Layer 6 of a small transformer language model trained on English Wikipedia (10 layers, counted from 0, width 64).
A neuron's activation on a vector x is SiLU(gate . x) times (in . x), where the dot is the dot product.

Input weights of the MLP neurons that the questions are about. A number n stands for (n - 128) times 0.0094.
n2 gate: 149, 102, 100, 146, 146, 111, 132, 106, 128, 97, 149, 104, 103, 114, 129, 151, 145, 152, 134, 123, 179, 167, 154, 115, 132, 176, 175, 90, 187, 104, 111, 145, 128, 161, 216, 102, 110, 130, 133, 192, 177, 143, 84, 180, 106, 146, 128, 123, 126, 127, 106, 130, 202, 136, 93, 152, 144, 119, 91, 179, 103, 100, 147, 165
n11 gate: 96, 151, 149, 137, 63, 118, 130, 105, 129, 117, 148, 83, 189, 126, 128, 58, 125, 185, 224, 59, 126, 146, 108, 111, 113, 61, 134, 44, 163, 169, 156, 124, 157, 130, 99, 75, 134, 200, 85, 87, 117, 98, 172, 165, 113, 86, 157, 150, 145, 160, 124, 59, 120, 153, 115, 128, 166, 134, 119, 175, 181, 149, 160, 101
n35 gate: 181, 110, 140, 137, 157, 127, 147, 138, 111, 170, 99, 166, 82, 135, 113, 151, 122, 160, 79, 119, 109, 184, 181, 69, 134, 161, 65, 146, 143, 114, 145, 108, 131, 102, 147, 91, 124, 87, 48, 108, 70, 149, 136, 157, 111, 159, 135, 58, 134, 121, 144, 154, 96, 193, 158, 117, 128, 142, 133, 153, 148, 193, 114, 98
n50 gate: 97, 138, 135, 81, 162, 173, 122, 81, 202, 43, 168, 137, 144, 94, 195, 100, 103, 129, 142, 90, 160, 155, 158, 176, 150, 210, 169, 161, 126, 41, 177, 113, 185, 141, 91, 104, 134, 169, 68, 136, 158, 113, 109, 74, 71, 130, 135, 101, 107, 180, 132, 177, 75, 129, 70, 94, 133, 140, 129, 137, 167, 148, 89, 180
n62 gate: 104, 145, 197, 117, 126, 122, 162, 105, 165, 133, 129, 105, 97, 134, 158, 150, 98, 90, 167, 112, 101, 122, 153, 130, 160, 79, 147, 141, 90, 162, 164, 52, 161, 153, 138, 96, 140, 112, 71, 136, 130, 115, 139, 79, 124, 131, 44, 149, 115, 84, 119, 56, 114, 174, 133, 130, 103, 113, 166, 159, 139, 164, 142, 128
n73 gate: 153, 99, 184, 117, 91, 198, 60, 84, 116, 127, 163, 115, 162, 35, 87, 132, 106, 159, 64, 80, 131, 113, 132, 79, 145, 63, 144, 80, 187, 132, 118, 112, 181, 114, 106, 135, 115, 176, 143, 93, 77, 144, 189, 168, 56, 142, 144, 65, 46, 118, 148, 118, 104, 185, 63, 104, 139, 107, 109, 145, 76, 217, 144, 191
n87 gate: 155, 110, 128, 148, 61, 115, 102, 169, 106, 154, 168, 104, 207, 75, 156, 102, 79, 157, 150, 124, 190, 143, 134, 111, 107, 144, 148, 112, 144, 114, 63, 157, 116, 135, 110, 153, 127, 152, 111, 195, 153, 118, 166, 133, 82, 109, 138, 132, 162, 153, 99, 110, 167, 94, 143, 181, 122, 104, 36, 149, 95, 111, 142, 143
n106 gate: 94, 136, 151, 119, 130, 116, 108, 163, 66, 150, 154, 126, 98, 107, 151, 162, 95, 108, 139, 126, 79, 165, 135, 160, 208, 157, 118, 172, 125, 158, 87, 177, 151, 72, 167, 108, 176, 42, 90, 107, 107, 212, 144, 103, 87, 103, 65, 119, 121, 144, 148, 133, 97, 174, 151, 163, 70, 210, 93, 138, 82, 175, 80, 151
n124 gate: 102, 177, 76, 133, 204, 188, 86, 99, 176, 111, 96, 103, 148, 111, 97, 94, 94, 141, 134, 138, 128, 101, 63, 37, 138, 179, 116, 124, 185, 104, 149, 109, 109, 108, 168, 142, 113, 163, 112, 95, 140, 213, 112, 101, 144, 114, 173, 132, 153, 162, 73, 77, 170, 164, 140, 198, 134, 97, 99, 113, 126, 122, 155, 98
n130 gate: 65, 150, 104, 150, 142, 136, 95, 115, 183, 165, 137, 160, 176, 162, 169, 100, 110, 132, 117, 58, 138, 81, 99, 53, 142, 108, 118, 188, 160, 149, 177, 78, 99, 59, 165, 150, 171, 143, 154, 165, 115, 122, 109, 127, 149, 127, 205, 98, 109, 30, 84, 161, 104, 61, 140, 187, 115, 123, 56, 69, 157, 96, 83, 117
n142 gate: 177, 184, 214, 182, 129, 120, 74, 109, 126, 111, 112, 107, 151, 104, 93, 95, 131, 98, 80, 115, 134, 99, 145, 149, 136, 153, 105, 130, 110, 130, 144, 142, 122, 141, 131, 141, 105, 194, 128, 168, 158, 134, 125, 117, 156, 139, 103, 131, 164, 136, 145, 105, 158, 146, 70, 139, 121, 117, 106, 104, 79, 172, 164, 130
n148 gate: 145, 101, 143, 154, 127, 182, 117, 105, 82, 90, 167, 143, 167, 51, 104, 204, 182, 128, 121, 118, 170, 171, 108, 67, 150, 142, 90, 126, 117, 45, 191, 120, 160, 138, 189, 147, 130, 130, 75, 128, 102, 125, 100, 83, 194, 96, 118, 126, 62, 143, 135, 114, 133, 126, 145, 142, 129, 117, 25, 148, 105, 123, 178, 64
n154 gate: 173, 155, 187, 143, 120, 144, 178, 167, 174, 118, 134, 101, 87, 157, 123, 88, 162, 162, 148, 125, 161, 103, 117, 110, 90, 113, 89, 157, 135, 111, 122, 95, 134, 111, 148, 99, 166, 113, 178, 135, 142, 123, 122, 168, 110, 136, 145, 144, 194, 204, 116, 101, 155, 173, 111, 175, 121, 89, 145, 168, 144, 165, 124, 171
n189 gate: 217, 123, 156, 111, 103, 139, 157, 124, 249, 102, 108, 104, 71, 122, 64, 204, 66, 148, 136, 83, 88, 155, 127, 139, 132, 123, 106, 57, 129, 110, 192, 100, 193, 103, 166, 149, 187, 67, 136, 196, 97, 39, 125, 70, 122, 44, 58, 156, 125, 128, 171, 71, 185, 195, 130, 107, 115, 164, 126, 108, 114, 115, 112, 140
n2 in: 124, 199, 117, 79, 131, 105, 110, 147, 80, 167, 154, 69, 169, 122, 148, 151, 181, 105, 125, 120, 110, 82, 161, 134, 164, 125, 141, 160, 136, 145, 95, 121, 140, 118, 141, 122, 100, 138, 134, 80, 154, 92, 151, 151, 102, 138, 162, 77, 137, 124, 125, 112, 105, 122, 169, 106, 115, 135, 85, 121, 140, 162, 94, 116
n11 in: 198, 103, 136, 88, 163, 140, 143, 83, 150, 54, 166, 119, 138, 140, 128, 168, 161, 90, 142, 134, 155, 90, 145, 177, 151, 116, 163, 147, 138, 70, 76, 117, 120, 100, 134, 93, 163, 143, 113, 95, 140, 53, 114, 149, 116, 100, 94, 100, 65, 117, 137, 182, 105, 153, 172, 146, 162, 148, 88, 125, 114, 155, 101, 67
n35 in: 159, 143, 140, 127, 164, 110, 125, 182, 148, 199, 59, 120, 147, 123, 111, 120, 148, 144, 113, 129, 140, 108, 133, 136, 110, 103, 95, 138, 163, 106, 164, 80, 142, 78, 137, 91, 119, 51, 139, 144, 129, 216, 173, 100, 169, 108, 130, 143, 137, 146, 152, 116, 94, 107, 132, 67, 75, 155, 104, 147, 124, 128, 132, 128
n50 in: 95, 137, 162, 127, 48, 129, 102, 135, 104, 114, 139, 108, 158, 81, 122, 186, 160, 104, 165, 148, 176, 98, 144, 135, 169, 135, 148, 137, 108, 69, 127, 93, 153, 164, 109, 83, 135, 177, 38, 129, 170, 144, 166, 84, 125, 71, 127, 123, 142, 154, 128, 179, 112, 146, 128, 90, 133, 202, 82, 118, 118, 151, 111, 137
n62 in: 143, 149, 127, 144, 154, 150, 113, 143, 96, 128, 126, 139, 108, 151, 128, 174, 112, 71, 110, 136, 76, 112, 171, 138, 198, 96, 102, 96, 121, 109, 68, 112, 147, 117, 89, 125, 101, 85, 135, 187, 112, 119, 107, 155, 76, 127, 143, 91, 170, 169, 131, 137, 66, 142, 103, 128, 196, 84, 130, 214, 149, 93, 137, 103
n73 in: 186, 111, 94, 105, 103, 145, 130, 147, 148, 147, 91, 30, 82, 154, 181, 127, 159, 149, 111, 130, 173, 112, 128, 124, 174, 133, 152, 89, 94, 118, 158, 108, 102, 91, 118, 150, 97, 151, 162, 96, 78, 96, 140, 107, 138, 82, 108, 103, 116, 151, 127, 115, 102, 192, 115, 134, 86, 119, 117, 85, 166, 131, 149, 87
n87 in: 160, 121, 103, 154, 85, 126, 149, 99, 113, 112, 137, 118, 156, 117, 137, 153, 109, 113, 131, 126, 153, 82, 159, 122, 117, 130, 137, 122, 185, 67, 143, 110, 153, 139, 133, 169, 108, 147, 153, 156, 131, 107, 114, 154, 171, 104, 194, 112, 127, 81, 76, 155, 114, 125, 180, 130, 96, 120, 121, 138, 114, 97, 133, 163
n106 in: 129, 98, 178, 116, 100, 158, 128, 93, 131, 167, 121, 185, 131, 128, 143, 82, 129, 110, 40, 145, 145, 204, 124, 175, 154, 128, 132, 107, 152, 172, 140, 100, 122, 103, 110, 136, 117, 157, 116, 76, 207, 107, 170, 112, 81, 137, 194, 101, 102, 162, 102, 100, 128, 160, 137, 95, 142, 210, 120, 74, 114, 76, 106, 169
n124 in: 143, 134, 164, 155, 122, 104, 114, 111, 92, 123, 81, 96, 128, 92, 92, 55, 94, 159, 155, 140, 146, 95, 97, 132, 148, 128, 96, 125, 143, 108, 142, 162, 126, 143, 125, 175, 82, 159, 127, 145, 131, 171, 150, 184, 109, 158, 110, 86, 125, 168, 156, 97, 137, 216, 135, 108, 127, 134, 178, 143, 148, 80, 69, 100
n130 in: 95, 67, 155, 119, 180, 98, 76, 117, 102, 148, 149, 141, 159, 146, 171, 130, 111, 136, 115, 94, 155, 146, 94, 114, 189, 154, 145, 120, 95, 141, 115, 67, 49, 167, 146, 222, 147, 109, 144, 119, 92, 193, 135, 180, 163, 121, 148, 131, 151, 137, 143, 141, 153, 153, 169, 173, 77, 152, 132, 121, 181, 93, 160, 67
n142 in: 143, 160, 164, 111, 137, 109, 149, 177, 159, 131, 136, 140, 105, 132, 146, 117, 94, 151, 140, 74, 168, 76, 166, 122, 70, 131, 103, 162, 125, 128, 119, 134, 113, 131, 161, 118, 168, 147, 161, 154, 171, 164, 155, 128, 151, 142, 87, 176, 75, 111, 60, 163, 155, 136, 176, 129, 141, 144, 82, 206, 144, 182, 95, 134
n148 in: 134, 105, 135, 128, 126, 130, 154, 97, 134, 106, 107, 189, 118, 153, 146, 112, 80, 105, 159, 128, 119, 111, 101, 106, 151, 158, 57, 146, 211, 84, 170, 110, 143, 74, 132, 183, 68, 123, 155, 174, 86, 98, 135, 143, 124, 126, 134, 78, 148, 63, 117, 114, 122, 163, 124, 100, 71, 65, 125, 114, 132, 159, 79, 92
n154 in: 164, 147, 136, 149, 140, 76, 96, 181, 150, 55, 106, 94, 141, 145, 76, 84, 96, 97, 54, 136, 59, 133, 109, 104, 90, 169, 137, 85, 117, 123, 103, 100, 80, 136, 142, 127, 109, 119, 112, 142, 136, 178, 110, 108, 107, 127, 111, 184, 95, 124, 114, 121, 125, 134, 120, 156, 152, 116, 97, 148, 110, 145, 108, 163
n189 in: 182, 153, 104, 73, 118, 174, 116, 144, 122, 54, 138, 184, 121, 122, 101, 163, 114, 102, 158, 135, 160, 77, 194, 123, 108, 83, 87, 125, 125, 103, 198, 156, 122, 97, 122, 25, 162, 112, 176, 139, 90, 77, 95, 123, 117, 86, 102, 103, 117, 133, 117, 131, 124, 135, 109, 155, 136, 164, 132, 116, 147, 106, 108, 73

Each question shows a token from some text and the vector x that enters the MLP there. A number n stands for (n - 128) times 0.016.

"on,": 158, 128, 104, 123, 116, 150, 140, 128, 112, 152, 140, 146, 112, 115, 167, 92, 118, 115, 115, 98, 123, 109, 88, 76, 124, 122, 116, 88, 118, 114, 94, 133, 82, 131, 101, 87, 104, 114, 132, 137, 116, 131, 128, 157, 130, 121, 76, 125, 126, 153, 115, 142, 151, 117, 140, 37, 101, 122, 110, 100, 108, 155, 123, 109
Which neuron lights up most? n73

"ov": 135, 134, 114, 150, 138, 190, 157, 149, 128, 149, 133, 162, 117, 119, 140, 96, 130, 102, 116, 125, 123, 81, 102, 115, 116, 113, 129, 111, 111, 133, 115, 114, 65, 153, 129, 93, 142, 113, 141, 125, 113, 116, 74, 167, 118, 108, 87, 127, 116, 128, 124, 138, 140, 120, 170, 26, 152, 118, 135, 117, 119, 140, 143, 115
Which neuron fires most, and how strongly? n50, at about 0.22

" mission": 139, 91, 144, 140, 213, 144, 127, 131, 114, 150, 150, 163, 121, 137, 133, 82, 159, 112, 132, 171, 124, 63, 95, 93, 94, 116, 130, 113, 144, 147, 85, 120, 130, 135, 160, 132, 88, 120, 128, 127, 153, 126, 137, 140, 125, 110, 77, 125, 153, 134, 87, 86, 113, 159, 131, 73, 154, 130, 109, 128, 144, 138, 126, 143
Which neuron lights up most? n124

"l": 136, 105, 105, 177, 109, 133, 170, 104, 138, 151, 164, 188, 120, 119, 124, 98, 80, 77, 134, 122, 138, 98, 97, 138, 96, 120, 143, 116, 117, 99, 129, 124, 107, 123, 139, 88, 99, 127, 133, 136, 118, 138, 66, 122, 138, 119, 118, 130, 155, 145, 80, 166, 146, 115, 145, 46, 162, 113, 128, 93, 132, 108, 123, 147
Which neuron lights up most? n73

" impact": 169, 91, 138, 135, 210, 164, 124, 153, 101, 135, 139, 161, 94, 143, 131, 101, 111, 116, 122, 130, 147, 61, 69, 58, 106, 133, 135, 100, 123, 151, 115, 124, 142, 166, 163, 137, 94, 131, 110, 112, 150, 123, 123, 142, 142, 125, 94, 133, 125, 124, 107, 115, 113, 145, 147, 76, 162, 104, 108, 119, 106, 146, 115, 141
Which neuron lights up most? n124

"im": 122, 105, 65, 156, 124, 126, 168, 134, 127, 148, 142, 178, 134, 134, 143, 98, 123, 128, 130, 97, 168, 97, 111, 111, 124, 125, 145, 98, 127, 157, 96, 114, 115, 125, 153, 125, 103, 141, 122, 122, 123, 115, 74, 148, 129, 103, 106, 99, 175, 143, 110, 150, 119, 120, 155, 28, 160, 129, 146, 116, 125, 108, 89, 111
Which neuron lights up most? n154

"ast": 148, 104, 112, 131, 149, 154, 137, 144, 120, 129, 127, 155, 100, 108, 123, 114, 117, 124, 127, 129, 111, 113, 113, 111, 117, 133, 139, 109, 115, 176, 96, 118, 88, 148, 149, 115, 114, 110, 105, 154, 135, 108, 83, 93, 166, 127, 106, 93, 176, 122, 87, 149, 106, 146, 133, 18, 132, 113, 141, 122, 126, 83, 143, 146
Which neuron lights up most? n11

" Rank": 140, 56, 90, 154, 146, 149, 120, 132, 104, 153, 157, 178, 76, 111, 131, 126, 106, 85, 130, 118, 155, 71, 84, 131, 101, 101, 96, 112, 99, 77, 128, 96, 74, 148, 135, 97, 109, 87, 115, 155, 123, 143, 78, 80, 137, 112, 124, 163, 135, 114, 114, 105, 147, 145, 145, 82, 116, 95, 119, 111, 132, 149, 126, 159
The three highest activations, in order: n148, n189, n106

" father": 162, 79, 92, 121, 158, 174, 141, 151, 108, 139, 142, 150, 126, 108, 147, 90, 123, 119, 128, 142, 143, 95, 85, 74, 85, 94, 166, 101, 136, 145, 104, 140, 128, 147, 136, 102, 128, 117, 140, 121, 144, 145, 95, 127, 114, 107, 100, 126, 130, 124, 108, 113, 85, 143, 125, 45, 135, 111, 103, 124, 144, 159, 106, 178
Which neuron lights up most? n130

" in": 186, 128, 105, 130, 178, 123, 150, 118, 65, 163, 159, 162, 91, 123, 167, 128, 166, 109, 129, 146, 137, 152, 120, 90, 119, 143, 135, 101, 128, 157, 105, 124, 150, 158, 163, 107, 118, 132, 149, 109, 103, 122, 142, 171, 132, 130, 78, 141, 121, 111, 108, 120, 163, 132, 142, 71, 164, 114, 99, 148, 98, 122, 120, 115
Which neuron lights up most? n2

" Hal": 152, 108, 126, 127, 143, 149, 149, 104, 118, 160, 178, 156, 112, 147, 134, 105, 105, 124, 129, 113, 154, 113, 88, 128, 85, 103, 137, 87, 109, 175, 80, 122, 83, 144, 148, 88, 108, 126, 117, 95, 102, 117, 91, 130, 146, 118, 113, 133, 151, 142, 98, 138, 134, 130, 148, 34, 151, 129, 120, 116, 127, 139, 89, 150
Which neuron lights up most? n11

"e.": 150, 108, 107, 123, 196, 138, 176, 133, 153, 136, 140, 178, 123, 112, 213, 124, 162, 138, 149, 96, 149, 106, 94, 112, 135, 121, 151, 112, 125, 132, 122, 97, 139, 121, 110, 118, 122, 105, 126, 107, 128, 119, 161, 116, 131, 130, 81, 90, 108, 120, 132, 157, 71, 128, 118, 81, 105, 122, 107, 136, 108, 95, 97, 147
Which neuron lights up most? n35

" stone": 146, 114, 130, 131, 198, 142, 133, 135, 100, 121, 130, 160, 112, 127, 160, 119, 133, 100, 121, 119, 153, 83, 76, 88, 117, 92, 139, 114, 117, 134, 110, 141, 142, 168, 159, 129, 121, 115, 127, 120, 163, 147, 111, 121, 117, 111, 72, 123, 146, 120, 103, 105, 112, 160, 119, 52, 139, 128, 105, 81, 141, 145, 140, 131
The two highest activations, in order: n87, n124

"chie": 166, 129, 140, 126, 147, 106, 118, 140, 123, 159, 123, 190, 127, 113, 142, 80, 110, 124, 104, 138, 149, 58, 71, 104, 119, 85, 152, 103, 160, 153, 56, 130, 94, 123, 190, 111, 119, 148, 127, 99, 120, 132, 112, 122, 127, 104, 103, 96, 130, 131, 109, 142, 118, 126, 146, 62, 137, 100, 128, 133, 142, 133, 159, 145
The three highest activations, in order: n124, n50, n189

" Un": 152, 118, 131, 129, 118, 115, 155, 148, 99, 148, 121, 159, 99, 123, 133, 114, 145, 140, 126, 135, 136, 107, 65, 121, 94, 137, 150, 111, 97, 140, 127, 129, 114, 129, 110, 90, 79, 94, 108, 123, 133, 112, 107, 160, 140, 125, 88, 139, 125, 107, 110, 136, 116, 123, 133, 36, 194, 125, 147, 97, 134, 115, 125, 122
The three highest activations, in order: n130, n87, n2

" II": 161, 95, 133, 167, 169, 198, 159, 153, 87, 137, 137, 157, 113, 118, 147, 112, 120, 122, 127, 98, 135, 91, 115, 108, 120, 98, 135, 99, 143, 134, 79, 118, 83, 120, 136, 107, 98, 100, 125, 111, 99, 134, 65, 130, 149, 114, 79, 117, 133, 110, 127, 116, 138, 137, 135, 56, 151, 119, 118, 94, 110, 129, 136, 127
The two highest activations, in order: n148, n35

" a": 160, 140, 161, 124, 168, 118, 128, 131, 89, 136, 115, 148, 105, 132, 165, 136, 139, 103, 107, 116, 108, 122, 84, 63, 125, 100, 110, 120, 119, 147, 64, 107, 134, 132, 162, 125, 99, 82, 129, 117, 117, 147, 143, 104, 138, 132, 67, 154, 119, 81, 119, 117, 104, 143, 188, 102, 168, 116, 129, 105, 128, 105, 151, 132
Which neuron fires most, and how strongly? n62, at about 1.6

"9": 189, 129, 137, 148, 147, 129, 141, 140, 78, 187, 159, 146, 101, 104, 127, 102, 109, 130, 145, 108, 130, 94, 113, 118, 165, 162, 161, 80, 133, 145, 120, 104, 123, 135, 164, 108, 113, 127, 115, 124, 126, 151, 75, 142, 174, 153, 90, 136, 145, 102, 99, 156, 90, 150, 140, 88, 136, 125, 137, 74, 145, 122, 101, 154
The two highest activations, in order: n35, n189

"ult": 150, 125, 150, 139, 179, 144, 121, 121, 125, 143, 140, 180, 99, 139, 120, 97, 95, 112, 107, 160, 141, 76, 88, 103, 120, 149, 133, 102, 120, 175, 120, 145, 144, 165, 162, 119, 121, 136, 111, 129, 128, 115, 121, 172, 138, 110, 112, 152, 146, 104, 68, 152, 115, 101, 132, 42, 156, 106, 169, 123, 99, 131, 113, 133
Which neuron lights up most? n50

"red": 168, 103, 107, 115, 203, 138, 121, 139, 127, 130, 146, 176, 112, 100, 127, 102, 110, 100, 127, 127, 133, 88, 56, 89, 105, 148, 123, 125, 95, 135, 109, 118, 150, 151, 166, 142, 131, 141, 172, 121, 145, 139, 126, 147, 127, 108, 100, 128, 105, 140, 107, 148, 133, 135, 127, 44, 107, 115, 132, 113, 159, 142, 145, 148
The three highest activations, in order: n124, n62, n106

" this": 144, 86, 140, 150, 184, 130, 119, 143, 107, 136, 111, 167, 71, 121, 165, 109, 138, 95, 152, 146, 150, 144, 123, 100, 139, 70, 141, 115, 110, 114, 67, 113, 141, 111, 161, 123, 136, 141, 117, 123, 130, 131, 164, 106, 125, 118, 75, 159, 200, 93, 137, 92, 114, 112, 166, 90, 148, 132, 115, 113, 110, 116, 133, 165
The three highest activations, in order: n62, n106, n124

"iss": 133, 69, 109, 158, 167, 140, 97, 112, 105, 153, 101, 153, 98, 97, 145, 137, 158, 119, 96, 139, 121, 94, 63, 76, 106, 148, 122, 81, 98, 180, 107, 99, 122, 163, 159, 143, 82, 109, 162, 119, 131, 112, 194, 137, 126, 110, 112, 125, 172, 126, 117, 137, 141, 128, 154, 114, 130, 90, 159, 153, 116, 154, 115, 155
The two highest activations, in order: n189, n11

"aut": 134, 128, 132, 171, 176, 159, 146, 146, 103, 134, 107, 153, 115, 88, 148, 104, 119, 97, 92, 143, 141, 74, 97, 86, 116, 117, 103, 113, 111, 161, 127, 126, 102, 161, 139, 106, 98, 138, 123, 110, 165, 121, 80, 132, 140, 109, 95, 112, 150, 102, 92, 148, 108, 124, 149, 44, 147, 106, 122, 110, 98, 153, 140, 129
Which neuron lights up most? n142

" v": 176, 72, 121, 134, 156, 122, 134, 108, 174, 149, 172, 174, 140, 119, 134, 82, 115, 127, 151, 109, 146, 114, 91, 92, 134, 137, 138, 90, 130, 152, 99, 99, 76, 146, 152, 134, 108, 116, 135, 113, 160, 123, 144, 147, 124, 111, 128, 140, 112, 75, 119, 101, 123, 131, 181, 62, 190, 135, 146, 123, 145, 104, 170, 138
The three highest activations, in order: n130, n11, n50

"ster": 146, 117, 142, 151, 168, 154, 150, 130, 122, 150, 111, 145, 90, 110, 155, 100, 147, 107, 105, 132, 177, 98, 86, 93, 83, 120, 113, 95, 145, 159, 126, 136, 107, 148, 141, 113, 131, 121, 128, 117, 154, 124, 105, 118, 126, 118, 60, 123, 128, 111, 113, 128, 107, 152, 135, 74, 173, 131, 111, 101, 129, 115, 171, 139
Which neuron lights up most? n142

" (": 177, 137, 112, 162, 154, 156, 162, 192, 97, 134, 121, 134, 122, 123, 136, 127, 107, 144, 101, 110, 124, 87, 92, 113, 145, 109, 155, 85, 117, 139, 128, 91, 93, 144, 141, 64, 77, 98, 105, 127, 97, 107, 169, 152, 134, 145, 110, 135, 107, 97, 108, 91, 99, 119, 123, 69, 143, 133, 154, 111, 167, 95, 125, 153
The three highest activations, in order: n35, n62, n73

" by": 177, 96, 102, 105, 155, 163, 152, 123, 93, 141, 177, 171, 127, 116, 165, 154, 121, 129, 135, 134, 96, 152, 86, 113, 118, 113, 114, 87, 156, 117, 96, 97, 133, 159, 134, 106, 145, 138, 169, 122, 125, 133, 116, 128, 126, 121, 87, 123, 87, 136, 123, 149, 130, 134, 156, 55, 133, 112, 91, 115, 147, 120, 99, 126
Which neuron lights up most? n148

" school": 164, 109, 136, 125, 163, 172, 133, 143, 60, 120, 141, 162, 111, 117, 148, 83, 130, 109, 120, 157, 160, 55, 85, 92, 112, 114, 139, 95, 130, 140, 96, 124, 136, 172, 163, 124, 125, 89, 131, 127, 124, 132, 120, 139, 153, 130, 81, 138, 137, 145, 108, 104, 112, 130, 146, 67, 145, 121, 101, 111, 132, 153, 119, 128
Which neuron lights up most? n148

" B": 155, 137, 110, 167, 116, 171, 150, 141, 93, 147, 203, 141, 94, 122, 144, 94, 92, 109, 121, 93, 130, 75, 90, 124, 110, 96, 138, 109, 120, 105, 112, 109, 83, 145, 152, 95, 108, 87, 94, 121, 130, 143, 96, 97, 144, 122, 104, 124, 155, 121, 124, 146, 146, 143, 144, 71, 165, 117, 120, 71, 133, 142, 130, 150
Which neuron lights up most? n2

" written": 170, 124, 127, 108, 228, 122, 127, 160, 123, 154, 145, 177, 105, 120, 147, 144, 127, 105, 146, 107, 123, 103, 68, 57, 119, 113, 132, 114, 142, 130, 128, 123, 148, 124, 178, 126, 117, 132, 127, 134, 149, 121, 147, 147, 151, 112, 103, 138, 97, 103, 128, 126, 79, 160, 116, 64, 128, 144, 123, 115, 170, 150, 138, 138
The two highest activations, in order: n35, n148

" Ast": 156, 138, 115, 150, 140, 152, 159, 159, 114, 136, 182, 158, 90, 127, 108, 110, 128, 102, 102, 117, 122, 99, 109, 109, 98, 136, 119, 118, 107, 134, 92, 143, 87, 155, 161, 91, 101, 106, 91, 111, 147, 123, 87, 116, 148, 115, 104, 156, 178, 125, 104, 165, 113, 152, 161, 51, 165, 133, 112, 88, 112, 114, 136, 120
Which neuron fires most, and how strongly? n130, at about 0.3

" the": 165, 132, 140, 135, 154, 129, 112, 140, 87, 146, 138, 162, 109, 133, 177, 126, 138, 116, 123, 133, 123, 159, 110, 96, 134, 122, 133, 100, 104, 128, 90, 113, 146, 141, 165, 131, 137, 139, 128, 144, 132, 140, 148, 91, 129, 120, 67, 177, 130, 76, 116, 106, 110, 126, 116, 63, 182, 162, 102, 99, 122, 125, 116, 134
The two highest activations, in order: n106, n124

" Mil": 123, 129, 95, 145, 127, 136, 153, 141, 119, 141, 155, 172, 119, 143, 134, 120, 111, 112, 112, 124, 148, 100, 101, 123, 82, 119, 117, 115, 117, 149, 94, 137, 57, 132, 145, 67, 127, 84, 134, 109, 135, 122, 70, 144, 135, 102, 95, 139, 145, 126, 103, 161, 138, 123, 124, 42, 184, 122, 121, 100, 152, 137, 116, 126
Which neuron lights up most? n124

"d": 161, 95, 109, 172, 121, 142, 155, 136, 144, 169, 172, 140, 89, 91, 138, 77, 100, 67, 127, 126, 142, 66, 82, 113, 95, 121, 150, 125, 111, 105, 135, 113, 99, 139, 117, 113, 112, 102, 120, 110, 117, 151, 94, 116, 129, 87, 112, 125, 169, 104, 110, 146, 137, 136, 124, 60, 151, 130, 140, 97, 143, 122, 155, 146
The three highest activations, in order: n2, n11, n106

" Ell": 149, 104, 85, 151, 143, 141, 172, 120, 138, 145, 174, 156, 98, 144, 126, 102, 105, 106, 117, 111, 160, 105, 90, 97, 71, 116, 122, 91, 95, 131, 107, 124, 77, 159, 160, 103, 96, 87, 137, 134, 120, 115, 95, 131, 145, 123, 115, 122, 123, 138, 114, 167, 123, 127, 145, 52, 163, 143, 141, 84, 131, 148, 123, 134
Which neuron lights up most? n50

" to": 164, 93, 129, 121, 183, 136, 127, 121, 70, 148, 138, 157, 79, 110, 174, 121, 116, 121, 134, 132, 118, 163, 97, 104, 95, 142, 140, 102, 105, 174, 88, 98, 140, 116, 155, 87, 143, 121, 161, 96, 117, 115, 133, 125, 148, 133, 66, 116, 90, 99, 116, 117, 164, 136, 156, 101, 145, 126, 118, 147, 113, 111, 113, 121
The three highest activations, in order: n106, n50, n87

"7.": 147, 108, 100, 142, 167, 144, 169, 143, 119, 165, 144, 170, 101, 119, 190, 108, 143, 134, 145, 112, 137, 116, 50, 135, 126, 101, 146, 89, 99, 105, 101, 114, 121, 135, 106, 131, 107, 109, 104, 122, 147, 129, 150, 110, 155, 130, 72, 114, 126, 140, 106, 161, 77, 163, 143, 99, 124, 107, 115, 92, 129, 129, 116, 152
Which neuron lights up most? n189

" Cont": 157, 88, 103, 145, 144, 108, 140, 129, 130, 171, 177, 164, 127, 109, 116, 104, 103, 136, 133, 115, 129, 98, 84, 103, 104, 85, 103, 115, 126, 153, 98, 161, 51, 144, 167, 79, 117, 125, 80, 124, 148, 108, 103, 151, 132, 131, 109, 172, 147, 113, 116, 136, 125, 138, 156, 56, 167, 115, 122, 125, 150, 97, 127, 149
Which neuron lights up most? n73

" Andrew": 141, 122, 93, 135, 117, 141, 151, 160, 90, 153, 181, 150, 99, 120, 143, 85, 90, 102, 122, 131, 168, 89, 87, 105, 93, 111, 143, 121, 111, 115, 144, 120, 70, 156, 122, 139, 126, 108, 131, 118, 103, 143, 76, 129, 137, 119, 86, 136, 139, 117, 116, 153, 105, 132, 150, 61, 140, 112, 112, 79, 123, 156, 129, 174
Which neuron lights up most? n62

" board": 157, 103, 116, 115, 197, 189, 140, 128, 71, 133, 143, 154, 94, 112, 125, 86, 123, 117, 119, 128, 127, 82, 71, 69, 98, 113, 127, 88, 108, 139, 100, 108, 123, 159, 142, 132, 126, 103, 142, 117, 165, 113, 116, 118, 136, 121, 88, 135, 139, 137, 100, 116, 119, 144, 142, 69, 149, 137, 102, 107, 133, 117, 132, 161
Which neuron lights up most? n50